Layer 2 of a small transformer language model trained on English Wikipedia (12 layers, counted from 0, width 64).
A neuron adds its activation times its output weights to the MLP's output. To switch it off is to set its activation to zero at one token and run the rest of the model.

Output weights of the MLP neurons that the questions are about. A number n stands for n times 0.0021.
n0: -20 -2 56 -1 1 0 5 -10 -17 -11 -28 34 -6 -4 7 -21 34 51 -20 17 -11 13 10 75 -22 -24 8 29 -51 15 10 -29 32 2 26 -8 26 2 55 -2 -5 42 -55 -17 -33 6 -31 -43 11 -18 -49 -5 -26 10 34 2 -19 23 41 13 -7 -24 34 27
n16: 11 24 33 16 1 28 -20 7 -1 -35 9 11 -31 -31 -1 -20 -12 27 61 -16 0 19 -96 -38 -2 15 22 -11 -31 9 24 -19 -32 30 -11 17 54 34 39 -21 42 19 -6 15 -37 4 -12 13 -10 -18 8 -2 -19 14 24 18 21 -30 -10 -41 -24 -6 -5 0
n45: -11 5 -16 -7 44 3 95 -33 22 25 19 -18 39 78 28 47 13 34 23 -19 -5 -3 15 29 30 -26 -19 1 -35 -49 14 9 26 29 -47 43 -8 -45 -21 31 -24 12 20 4 18 -5 36 46 -41 16 14 9 -3 -28 -4 33 23 20 -80 26 -3 5 -9 15
n48: 14 -30 -56 -26 -55 30 18 5 -10 20 2 -27 -31 -12 96 -30 16 38 4 -42 71 -8 40 -37 -40 -29 12 28 -72 -14 21 9 19 -13 -8 22 -13 37 -37 -2 52 2 24 10 44 10 -12 7 -8 6 26 10 -45 -1 43 -28 -39 21 -53 -43 -8 -6 -15 -4
n59: 22 -34 -20 7 -19 -43 35 6 19 -26 13 16 6 36 -13 -12 26 -8 20 -6 -38 14 5 -22 -25 1 3 -12 -62 16 55 15 -4 25 3 -10 23 37 6 7 -30 31 -24 10 15 36 -3 -15 60 -3 25 -28 2 31 -74 23 15 4 -78 -22 15 -36 -24 -54
n70: 2 -1 -25 -5 22 -47 26 0 -56 -16 1 -10 30 -18 -3 -4 -28 -42 8 6 -35 -25 22 57 60 -46 5 45 -28 40 29 47 -47 16 7 -64 -28 -6 -4 27 8 39 -28 64 -4 -26 -23 -1 30 6 16 37 -42 18 23 -7 -67 -36 19 20 19 -23 -5 13
n93: -39 42 -4 -5 11 33 -26 60 -62 33 -14 44 21 21 14 8 63 18 -13 13 -17 19 -5 -37 -19 -17 26 -6 -15 49 44 18 -18 -24 4 6 13 -4 21 3 5 22 -28 -37 33 9 -14 24 -34 -7 -2 34 47 52 1 3 -21 45 13 41 37 -39 -33 17
n104: -9 -23 25 9 -45 -22 0 7 29 -24 13 -7 8 25 -13 -4 22 12 7 -4 13 -6 -15 -50 -38 -2 -11 -6 -32 33 52 15 -32 14 4 -28 -4 -34 47 -20 -18 27 43 33 -33 21 -19 19 14 39 10 15 75 -2 16 3 -8 4 -13 17 10 -16 -32 -2
n116: 45 32 -15 -20 9 -38 -3 14 33 50 10 5 2 -14 -21 6 21 10 -7 34 46 7 55 12 -47 14 -22 15 46 -16 -16 -15 28 -11 -46 -10 -1 -4 5 -9 -8 18 -22 -9 -1 -3 -32 29 13 33 30 -51 26 16 -10 44 37 5 20 8 -17 19 -32 -16
n117: 5 -9 -26 10 17 -35 83 56 -34 11 27 -73 24 42 20 -28 59 23 -5 -12 37 63 25 -40 -12 10 -48 -15 18 -72 28 -32 39 -25 -31 -11 -12 -40 -12 -17 23 14 -37 6 -5 30 59 42 -7 -17 -11 24 10 5 40 16 5 -21 -43 -31 29 32 23 21
n124: -42 -19 2 22 9 -16 37 23 -34 -22 -11 -34 27 30 8 7 13 1 5 55 -13 31 44 13 28 1 -1 59 27 70 -35 5 -5 -17 22 12 19 -11 -8 16 -19 7 -33 -55 5 1 16 14 5 0 44 -29 53 18 63 27 15 -4 2 16 -72 -8 -10 12
n131: 17 20 -8 48 -32 -2 -6 -8 3 -28 -25 32 -57 -32 22 -46 15 24 -6 22 -31 50 26 -7 19 38 -73 34 -21 59 -22 10 -23 41 -38 17 19 -11 37 43 15 27 31 -66 -2 6 -55 36 26 6 -52 -42 -21 49 -19 22 32 -17 19 -23 -2 14 37 -37
n136: -13 32 -6 44 -2 -43 -2 1 24 -5 47 -36 -74 -1 -21 -21 10 32 -13 -29 15 26 72 -24 -41 -14 -44 21 -14 28 -14 -18 26 -34 20 29 -21 -9 18 14 -10 -15 -6 -1 -11 30 -14 19 39 -5 35 2 -38 1 -62 -11 -8 29 -14 1 4 -19 3 -32
n147: -57 -7 -57 12 32 27 13 -5 27 -30 39 -9 23 9 -30 -16 -49 -31 49 10 -49 -8 -12 15 -23 -42 -4 15 9 32 -26 19 -1 33 -16 8 16 10 -13 -37 3 -7 12 -18 -20 10 12 0 36 12 -1 -34 10 -7 5 -80 64 -4 7 21 -3 16 -53 37
n169: -17 22 -23 -45 -29 34 -5 50 -33 -14 -12 -1 73 -39 17 -25 -21 -4 27 -62 22 7 -11 -36 45 4 5 1 27 11 21 4 44 -15 22 6 55 -22 54 20 6 24 -11 9 12 24 5 -53 -14 16 -85 -12 -28 -18 -1 47 -69 14 -25 -14 10 -64 35 2
n186: -33 -21 8 12 31 -13 19 -1 48 -24 8 12 -79 4 14 -11 8 -19 13 19 -9 -41 34 24 31 19 -13 -10 -14 9 -25 36 -42 23 35 -9 37 -2 -16 3 60 -20 30 -25 26 12 -69 33 12 10 -11 -50 20 -3 -21 -18 63 19 -1 -16 10 22 -31 10

Each question names a token from some text and the token that comes next. It shows the activations a of the neurons there, in the order above. A number n stands for n times 0.09.

Then comes g, the gradient of the next token's log-probability with respect to the MLP's output, scaled to length 1. A neuron's effect is roughly proportional to its activation times (output weights . g). A number n stands for n times 0.0052.

"t", then ","
a: 4 6 2 -9 2 -4 2 2 -5 4 0 -4 0 18 7 -3
g: -28 35 17 24 -11 19 -16 4 -6 -30 33 -32 -27 -2 8 -5 -15 -14 -46 8 -46 -5 -14 -9 28 -35 -19 -26 -16 -19 -37 20 -30 33 17 15 -2 -10 -12 6 58 -20 -21 -9 -7 -51 25 10 18 16 35 44 -23 4 3 3 24 0 -33 27 -14 -25 22 -24
Which neuron, switched off, raises the next token's probability most? n169

"\n", then "=="
a: -2 13 2 -35 0 1 0 -1 -55 -1 -4 -2 0 0 -8 -3
g: -12 34 -25 10 15 -36 -43 7 -4 21 -11 -4 18 41 -37 25 -14 -15 -9 43 26 23 10 60 -6 -27 -5 -26 14 -33 -10 57 18 36 14 31 37 -33 -7 6 -15 -28 28 -7 -25 -22 4 -7 -29 -19 -34 19 -2 -21 5 -8 -10 -11 -18 -2 8 -7 -25 27
Which neuron, switched off, raises the next token's probability most? n16

"text", then "il"
a: 0 4 0 -6 0 -2 5 3 3 -1 2 5 1 4 -1 76
g: 15 -2 -13 -15 -38 -9 26 38 47 -17 -17 30 -21 28 18 9 -6 -11 -33 42 27 41 -3 -14 -3 21 15 -7 -3 -21 31 2 10 -27 -18 -65 -18 4 22 7 -10 1 -16 -35 -4 9 -17 14 -24 35 -53 11 28 -7 -16 13 3 3 51 31 0 -37 -13 -5
Which neuron, switched off, raises the next token's probability most? n147

"red", then "d"
a: 1 6 1 -2 -4 -3 12 -1 -3 0 -10 -1 6 -5 -2 -1
g: -16 2 -14 10 -70 19 -32 25 -36 22 -12 -16 20 -22 1 -18 2 8 58 5 25 -8 -2 -31 -1 -39 23 20 15 27 17 -6 21 -30 15 18 68 -29 15 -5 -2 13 -13 -13 13 -10 -39 23 16 -4 2 -17 -26 5 4 -13 4 -39 -24 -22 13 -19 -47 2
Which two neurons, each switched off alone, lower its probability most, in order? n93, n16

"n", then " "
a: 1 2 -2 -10 -2 10 0 0 -1 7 -3 3 2 4 4 0
g: -15 -4 -5 -24 2 -19 29 -15 54 19 53 -1 12 -29 -40 -23 23 -34 -9 -14 6 -36 -8 -12 21 35 -15 -11 9 54 -42 -23 -17 21 -33 -4 3 1 -2 -15 -52 -10 13 49 -20 17 5 -39 -30 18 -5 6 -29 17 -8 6 7 7 -32 -14 15 3 -2 -32
Switching off which neuron hurts the next token most? n48

"ham", then "b"
a: 5 2 6 -3 -1 0 -3 -3 -8 -2 1 -6 -2 -5 0 -1
g: 1 1 31 0 -12 18 -36 38 14 -16 25 -7 -2 36 27 -10 11 25 30 -8 -16 13 8 -26 -13 3 -1 12 -9 7 13 -39 29 -8 7 -81 48 -1 5 9 -13 -4 -21 -28 -32 15 -5 12 16 7 -33 5 -52 42 -45 -21 -1 -21 -23 -25 -37 11 -19 -4
Which neuron, switched off, raises the next token's probability most? n131

"w", then "end"
a: 4 -13 6 -8 -2 -8 4 -1 -1 2 2 3 0 1 0 0
g: 13 16 30 -48 34 -23 14 -37 -16 33 -19 -26 13 -12 -7 0 17 7 -25 27 -40 -21 -39 2 -9 -41 -45 -43 -16 -11 38 1 -2 33 -16 -33 4 -6 -12 36 -6 6 15 -9 -29 29 -6 -3 -8 25 -2 -40 18 -15 -7 -16 19 -7 -4 32 -25 -52 -29 -4
Which neuron, switched off, raises the next token's probability most? n70

"off", then " game"
a: 12 -2 1 -5 2 0 -1 0 0 4 0 1 4 2 2 8
g: -5 6 10 -6 14 -10 25 8 15 14 2 -4 53 1 45 -3 -30 4 -27 32 0 -40 -30 16 -24 -11 15 15 -5 52 -48 10 14 30 14 8 -28 13 0 29 -12 -10 -25 22 22 -7 5 9 -4 28 45 31 38 -23 -49 7 12 40 -46 31 -7 17 21 -3
Which neuron, switched off, raises the next token's probability most? n0

"do", then "la"
a: 1 5 2 -5 -11 2 -5 -1 -4 1 -2 0 11 -4 1 1
g: 6 10 36 -3 -57 -16 -16 7 17 44 -6 25 -23 8 49 -6 -1 33 -9 -15 21 -3 -21 -4 18 2 -5 -3 10 -25 27 -18 -21 -51 47 0 -4 15 13 21 -57 33 -18 -47 -4 5 -12 16 -11 4 -21 -29 -5 42 -24 20 17 10 -5 -39 -8 -28 -32 -11
Which two neurons, each switched off alone, lower its probability most, in order? n147, n136

"w", then "ent"
a: 4 -25 6 -3 -1 -7 4 0 0 4 0 3 1 0 0 0
g: 10 -4 10 -13 42 43 39 16 -23 -38 -25 -5 13 2 -14 -4 -7 5 3 11 7 12 4 19 -9 -28 -11 -39 -3 -4 -25 2 9 20 11 21 -15 -46 -36 36 -43 29 13 -48 -13 -8 6 30 -19 4 -32 -37 15 -43 11 -1 1 35 1 -4 -5 51 24 52
Switching off which neuron hurts the next token most? n16

" five", then " p"
a: -1 17 6 -6 1 -5 1 0 -2 3 -2 12 -2 -2 -7 30
g: -18 11 12 4 59 19 -42 -4 32 33 -4 21 -6 14 3 21 7 -5 7 2 -23 40 20 -11 35 20 31 7 -5 -32 -9 -19 -32 -4 -40 -22 20 3 -27 10 -23 -6 2 -9 31 -47 26 -4 0 -15 48 38 -10 -34 -32 -8 -25 49 -14 9 -13 -4 21 36
Which neuron, switched off, raises the next token's probability most? n131

"ti", then "le"
a: -5 5 3 2 0 0 -40 -8 -84 6 7 24 2 2 12 27
g: 18 -10 34 -7 -6 39 -11 54 -1 -31 2 3 6 15 45 -10 -1 50 16 -21 24 -1 -18 5 -1 3 42 34 -53 -36 2 -24 -15 2 38 -6 -8 62 21 0 -40 1 -16 -20 15 11 -3 2 8 16 -18 17 -4 35 -46 6 -6 39 -14 21 4 -13 11 18
Switching off which neuron hurts the next token most? n116

" could", then " death"
a: 7 0 4 0 -2 -3 -6 0 -1 4 -4 2 2 -4 0 85
g: -35 -7 0 16 -5 44 3 -1 15 20 -25 -11 8 -5 41 -15 -41 1 -28 -15 14 -5 8 -25 1 -8 -12 -36 -7 13 -17 -24 -33 7 -15 -28 -11 -11 -6 14 -24 52 27 -2 -9 -11 -43 -25 -25 6 -10 -35 22 -62 26 17 7 -21 -33 -25 14 46 37 41
Switching off which neuron hurts the next token most? n186

"ra", then " or"
a: -6 -25 5 -1 -5 3 8 -1 0 -2 0 1 3 0 -4 -1
g: -1 -4 8 21 41 55 16 -7 -5 -7 2 8 -32 16 1 -10 -18 22 15 26 23 12 9 11 16 28 -31 11 31 53 50 4 9 -29 37 -15 -22 -20 -29 5 27 -3 -45 -14 -44 22 -6 -22 -12 -16 7 -16 -29 -5 -5 -27 -12 34 -32 16 19 -58 -4 14
Switching off which neuron hurts the next token most? n93

"vi", then "sh"
a: 5 1 5 -5 11 -30 0 -2 -2 -4 -1 -3 40 -3 2 -1
g: -39 -24 -3 -4 -23 13 -13 -8 -3 -25 -6 -13 -33 -17 -2 -43 -18 29 -27 -26 20 0 -37 -17 -44 20 -18 20 2 32 -12 -15 46 -23 3 -56 -9 -13 -24 13 -16 11 -21 -11 29 10 31 1 5 20 23 -32 -1 16 2 -54 -28 51 19 -6 -10 10 42 17
Which two neurons, each switched off alone, lower its probability most, in order? n136, n70

"ch", then "'"
a: 5 6 2 -7 4 -3 -2 0 -3 1 2 1 2 -5 -12 1
g: 4 31 -16 13 8 -7 -39 -32 28 -20 7 -22 -7 -10 -36 -7 22 -57 29 -36 -8 -8 -7 -21 -12 -17 9 19 14 -12 -15 -16 11 -15 -47 -4 -18 32 14 -2 -21 32 24 48 20 -20 7 -43 -4 -14 21 14 21 -9 -21 -8 15 50 -51 7 26 6 -2 50
Which neuron, switched off, raises the next token's probability most? n0

"s", then " success"
a: -1 2 1 8 -3 0 4 0 0 1 -3 -1 -1 36 2 0
g: -9 1 2 -19 -15 15 5 -20 33 -8 -25 29 -7 6 -1 -5 -39 -7 22 -8 -44 -1 15 -16 17 -25 49 -32 25 -26 -31 40 -30 54 6 26 -29 -9 22 -12 -36 27 -14 -18 -16 -15 -29 45 -37 4 -6 -14 10 -46 35 -4 3 0 -44 2 26 -14 9 -13
Switching off which neuron hurts the next token most? n147

"n", then "um"
a: 4 3 -6 -6 12 -1 2 -7 8 6 -1 1 1 6 1 17
g: -34 18 36 -4 -13 29 27 -34 8 29 15 29 -23 -32 29 -19 -23 -37 22 10 47 -4 -1 -27 11 -8 -41 -12 17 -36 42 16 -16 10 5 43 -14 3 6 -3 2 -25 -14 38 8 19 28 35 -32 -25 -2 12 -7 -38 6 35 28 -7 -8 14 24 19 40 12
Switching off which neuron hurts the next token most? n117

"day", then " having"
a: -22 0 3 -3 0 3 2 -1 -1 4 2 1 -2 5 -3 13
g: 45 19 -28 -18 13 21 -15 11 22 -24 19 -18 37 -12 17 17 -14 -3 5 -23 -38 -9 -27 -63 35 16 20 -34 -37 -16 3 -17 -24 26 -49 -29 -18 7 -15 3 -23 -29 25 -5 14 -7 3 -48 -25 11 -18 0 -13 -9 -42 -1 23 30 -4 -15 8 -35 33 -2
Which neuron, switched off, raises the next token's probability most? n186

"es", then " on"
a: -7 1 -1 -5 9 1 -20 -1 -5 2 3 -2 -13 45 18 -2
g: 22 1 0 10 -12 -39 -27 7 -60 42 -26 -18 11 6 8 3 20 46 22 6 22 -2 13 0 18 11 54 16 7 5 5 -18 -22 4 19 -8 16 13 -12 16 -42 -12 1 1 59 34 -8 -38 -27 -42 15 -5 11 0 -2 25 -11 31 49 22 46 16 5 0
Which neuron, switched off, raises the next token's probability most? n147

"ic", then " and"
a: 0 41 -3 -4 -2 1 0 7 -2 -7 -1 21 -5 1 -6 0
g: -28 -26 10 10 20 13 23 -22 -4 9 -55 7 -1 -60 -2 20 -33 -6 24 -30 28 4 28 47 12 29 -9 23 -37 -29 -59 47 24 13 24 12 7 -34 -4 16 -2 -27 -9 -30 -34 12 -10 27 2 22 -10 40 -20 -6 20 2 -1 -5 -16 6 -3 -15 18 6
Switching off which neuron hurts the next token most? n131

"d", then "-"
a: 0 5 1 0 -2 0 2 -1 -6 -26 -6 -5 8 -1 -1 -2
g: 25 17 29 44 16 32 26 10 -11 21 22 -4 15 -15 6 -16 2 -34 -5 5 19 -9 1 -6 -6 -37 59 -10 -29 -30 32 -1 8 12 11 8 -19 30 -37 -1 -50 20 -10 28 46 1 -1 -9 17 -1 14 21 18 -28 -8 -18 -77 -1 -1 -30 21 13 -6 -35
Which neuron, switched off, raises the next token's probability most? n117

" at", then " work"
a: -1 -1 22 0 -4 -1 1 1 -3 3 0 0 -2 -5 1 0
g: -28 40 -5 -12 37 28 15 -12 -2 19 -17 16 -34 -28 -22 6 -30 50 -7 29 21 31 -44 19 -2 5 -22 -1 9 24 30 19 -55 -19 -8 -5 3 39 30 0 -20 -36 -19 17 35 -25 -23 -35 21 -38 21 25 20 -27 17 -12 14 8 -6 21 20 6 -8 24
Which neuron, switched off, raises the next token's probability most? n45

"la", then "y"
a: 0 0 1 0 4 -4 0 -3 2 0 6 0 0 -1 -1 0
g: -29 8 18 26 16 37 1 -53 18 45 8 33 -1 -10 -8 31 -8 11 -6 24 0 -11 35 -10 -5 12 26 2 16 29 -15 51 33 11 37 -7 2 -12 5 1 13 -2 -4 19 -23 -1 5 3 6 -5 -8 -19 55 -6 35 42 7 40 37 -1 1 14 73 -5
Switching off which neuron hurts the next token most? n124

" four", then "th"
a: -1 25 1 -5 3 -6 1 0 -1 6 -4 12 1 0 -8 43
g: 25 15 -5 6 -79 -2 31 32 -24 -29 23 -1 -8 -16 -12 -27 -28 20 -6 -24 9 -1 23 16 -37 -18 19 11 -24 63 -8 -5 -4 -42 10 -21 6 -16 25 -15 24 20 -4 3 -2 42 -5 18 -42 -9 -20 -18 25 27 11 -36 18 6 21 -20 17 12 -10 -38
Switching off which neuron hurts the next token most? n131

" re", then "l"
a: 3 6 1 -1 -8 -4 0 2 -5 1 3 8 -3 1 1 1
g: -2 -15 7 -9 -5 -4 -37 -14 -11 1 15 5 -36 28 26 -13 13 -2 -2 -12 1 -47 11 35 7 10 -38 27 -16 -2 25 -78 -20 -21 6 28 -17 -54 6 38 3 4 -61 -27 -2 7 0 40 8 -21 -39 -10 -30 29 -25 -2 -19 -11 -13 5 -5 -29 -11 8
Switching off which neuron hurts the next token most? n131

" Sa", then "x"
a: -1 1 -1 3 1 -6 2 21 5 1 4 0 2 0 -1 22
g: 41 -8 -14 -31 39 -2 -15 30 -31 -20 -7 4 -5 -18 2 -6 33 20 -8 16 7 25 -24 18 15 -44 8 66 26 23 -19 28 12 14 -2 26 -33 16 -30 24 53 32 6 -15 -23 15 19 -11 2 -69 33 21 3 2 -3 -30 15 1 -19 -6 9 -9 -11 -2
Which neuron, switched off, raises the next token's probability most? n104

" ", then "led"
a: -3 5 8 -2 -1 -1 1 0 -4 6 0 10 -3 2 1 -1
g: 11 -6 15 53 -10 -33 13 -19 -18 -15 -45 23 17 21 -4 -11 -5 19 -45 -13 36 -18 17 43 -11 -25 -22 2 -12 1 -37 38 8 -8 20 -9 13 -6 18 -22 -23 7 -14 -24 26 6 14 -24 10 -26 -72 -12 15 27 -24 16 -31 3 23 -11 10 32 50 3
Switching off which neuron hurts the next token most? n131

" Z", then "hi"
a: -1 2 1 -2 2 -1 -9 34 0 1 -1 -4 0 -7 -6 8
g: -6 -19 48 38 -15 14 8 -9 10 3 -20 -17 22 -5 9 -14 36 15 -19 11 -6 -33 -42 23 -13 -16 27 -7 44 -30 -36 37 11 -6 -20 28 -34 1 10 16 5 3 1 -3 5 42 35 27 -7 66 5 -5 26 -24 -22 -3 -31 -16 0 32 -14 -47 -19 31
Switching off which neuron hurts the next token most? n104

"ed", then " the"
a: -1 8 2 -7 5 17 -1 -1 -4 0 -18 1 8 20 4 2
g: 10 12 19 -22 -47 55 36 4 55 9 14 -39 -5 25 24 30 -30 -5 -26 -11 -5 -33 -11 -19 1 14 -21 -6 -4 -36 -12 27 43 22 -16 13 12 7 30 15 34 31 18 36 31 13 -5 -42 11 13 -13 -30 -11 10 -4 36 -24 -17 -5 -13 22 -7 -8 31
Switching off which neuron hurts the next token most? n124

"d", then " Game"
a: 2 -1 3 1 -4 -1 3 0 -6 10 0 -7 4 0 12 0
g: 34 8 0 17 5 41 -24 -26 48 -22 -17 2 24 16 18 -18 11 -39 -20 -5 9 6 -13 -2 1 -2 -47 30 -2 26 -33 0 10 -14 19 10 -2 30 -13 38 11 21 33 33 3 5 -3 -26 -14 23 -11 -11 -17 13 -27 -11 18 50 9 58 -27 51 48 1
Which neuron, switched off, raises the next token's probability most? n117

" of", then " film"
a: 0 1 0 -4 -5 -2 -1 2 2 2 0 4 5 -7 0 3
g: -33 11 4 18 43 -14 21 -3 -20 -30 19 -14 7 15 31 -16 -17 -22 -15 36 -6 -25 -6 4 -27 -4 -11 -6 2 -12 -29 11 -22 -9 53 0 -38 24 -24 24 12 48 20 17 4 25 -24 -13 9 -8 -67 17 26 -34 5 -23 -12 -11 -3 1 24 15 41 59
Switching off which neuron hurts the next token most? n59

" were", then " large"
a: 1 4 3 -5 -4 2 -4 1 1 6 2 3 1 -1 5 -3
g: 33 -1 -4 10 11 -68 27 29 0 -15 22 35 24 35 4 9 9 19 -17 5 -16 -20 32 39 17 7 16 -9 -5 -6 5 13 -31 39 -24 43 14 -26 25 -36 3 1 16 -17 -7 -31 8 7 -4 11 -15 22 -36 -16 -26 16 -27 34 -59 9 32 -31 -18 -10
Which neuron, switched off, raises the next token's probability most? n59

"ce", then " of"
a: -4 5 4 -4 14 -25 1 -6 9 -6 -3 0 2 -1 -1 2
g: 10 -27 -21 -5 -46 9 -35 -24 10 45 5 3 -7 42 -4 16 16 62 0 36 7 8 45 29 40 25 -7 -7 -27 -7 9 23 35 -7 5 -8 9 -34 3 9 -13 36 10 14 45 1 -6 10 26 -6 6 12 15 39 -35 -14 4 15 6 4 42 -32 5 39
Switching off which neuron hurts the next token most? n59

"o", then "unt"
a: -2 11 -5 -3 -6 3 -2 1 -2 1 -2 1 -1 0 -2 3
g: -5 6 -1 15 -32 49 69 -4 23 11 -18 -3 18 -1 40 14 -25 -2 -8 -5 -5 -22 37 19 -27 -35 27 2 11 1 -41 19 54 -6 14 -3 -14 -26 29 -5 1 -36 -3 -2 -3 23 31 0 -24 17 -1 -8 -7 -7 -5 -9 32 3 -61 11 31 -53 -6 1
Which neuron, switched off, raises the next token's probability most? n16

" B", then "ing"
a: 0 3 0 -1 0 1 3 18 -2 3 1 2 0 1 0 0
g: -2 5 12 -3 22 24 12 12 35 -1 -15 -37 13 7 -52 34 25 -2 5 17 -40 -42 26 -32 -6 33 -19 -16 -22 41 -11 32 23 -21 3 -34 -22 -3 -9 -67 -15 7 45 13 -30 -30 -6 34 22 8 -2 1 -19 -20 22 -13 1 51 12 -4 9 7 0 1
Switching off which neuron hurts the next token most? n104

" in", then " d"
a: 0 2 0 -3 -1 0 1 1 0 3 0 0 1 -5 1 1
g: 24 2 -3 0 55 8 -36 -16 38 0 36 0 -27 -22 -21 3 11 -38 8 -29 26 -8 -28 31 7 20 -3 11 -22 -11 -14 -19 -30 23 18 -24 -30 20 -17 -14 -23 2 -4 25 -29 5 -1 -48 5 -44 68 -18 -28 36 23 2 18 19 24 2 -19 -2 -19 -24
Which neuron, switched off, raises the next token's probability most? n117

" three", then " month"
a: -1 7 6 -6 3 -6 2 -1 -2 2 -3 4 1 -2 -4 31
g: -11 26 11 -4 20 21 -3 -7 7 -14 42 26 -13 -22 -14 -66 0 31 3 16 50 -7 5 5 0 -23 50 -17 -17 34 11 41 35 7 -40 23 -14 -23 35 10 12 48 0 18 16 -28 23 22 27 -1 -14 -35 -14 -10 -14 10 -43 -1 -7 8 14 16 10 41
Switching off which neuron hurts the next token most? n16

"ed", then " ex"
a: 0 2 0 -7 2 11 -3 0 -4 -1 -17 0 3 12 1 2
g: 18 -16 12 -9 -2 13 -1 14 1 -6 37 -15 20 19 -58 -15 -13 -22 -26 10 61 -21 -45 -37 56 8 -27 20 -1 -11 2 -10 -25 -11 -25 35 26 26 8 3 -30 -18 -2 13 7 -24 -10 -18 -21 -3 27 11 31 -46 -8 29 -15 -1 -3 -24 -14 -28 -45 -27
Which neuron, switched off, raises the next token's probability most? n147

" ", then "val"
a: -1 5 9 0 0 -1 -13 5 -2 4 -1 0 -3 3 0 -1
g: 37 23 24 42 0 -33 6 -9 5 31 -9 -9 -12 7 12 45 3 40 22 -36 -9 29 -30 9 17 -12 -12 0 15 1 -22 16 3 -8 -16 -10 -29 -30 10 1 -51 23 -14 41 -7 -25 13 -19 -4 20 25 29 25 17 -19 36 26 7 -46 -53 -20 -11 -36 -28
Switching off which neuron hurts the next token most? n45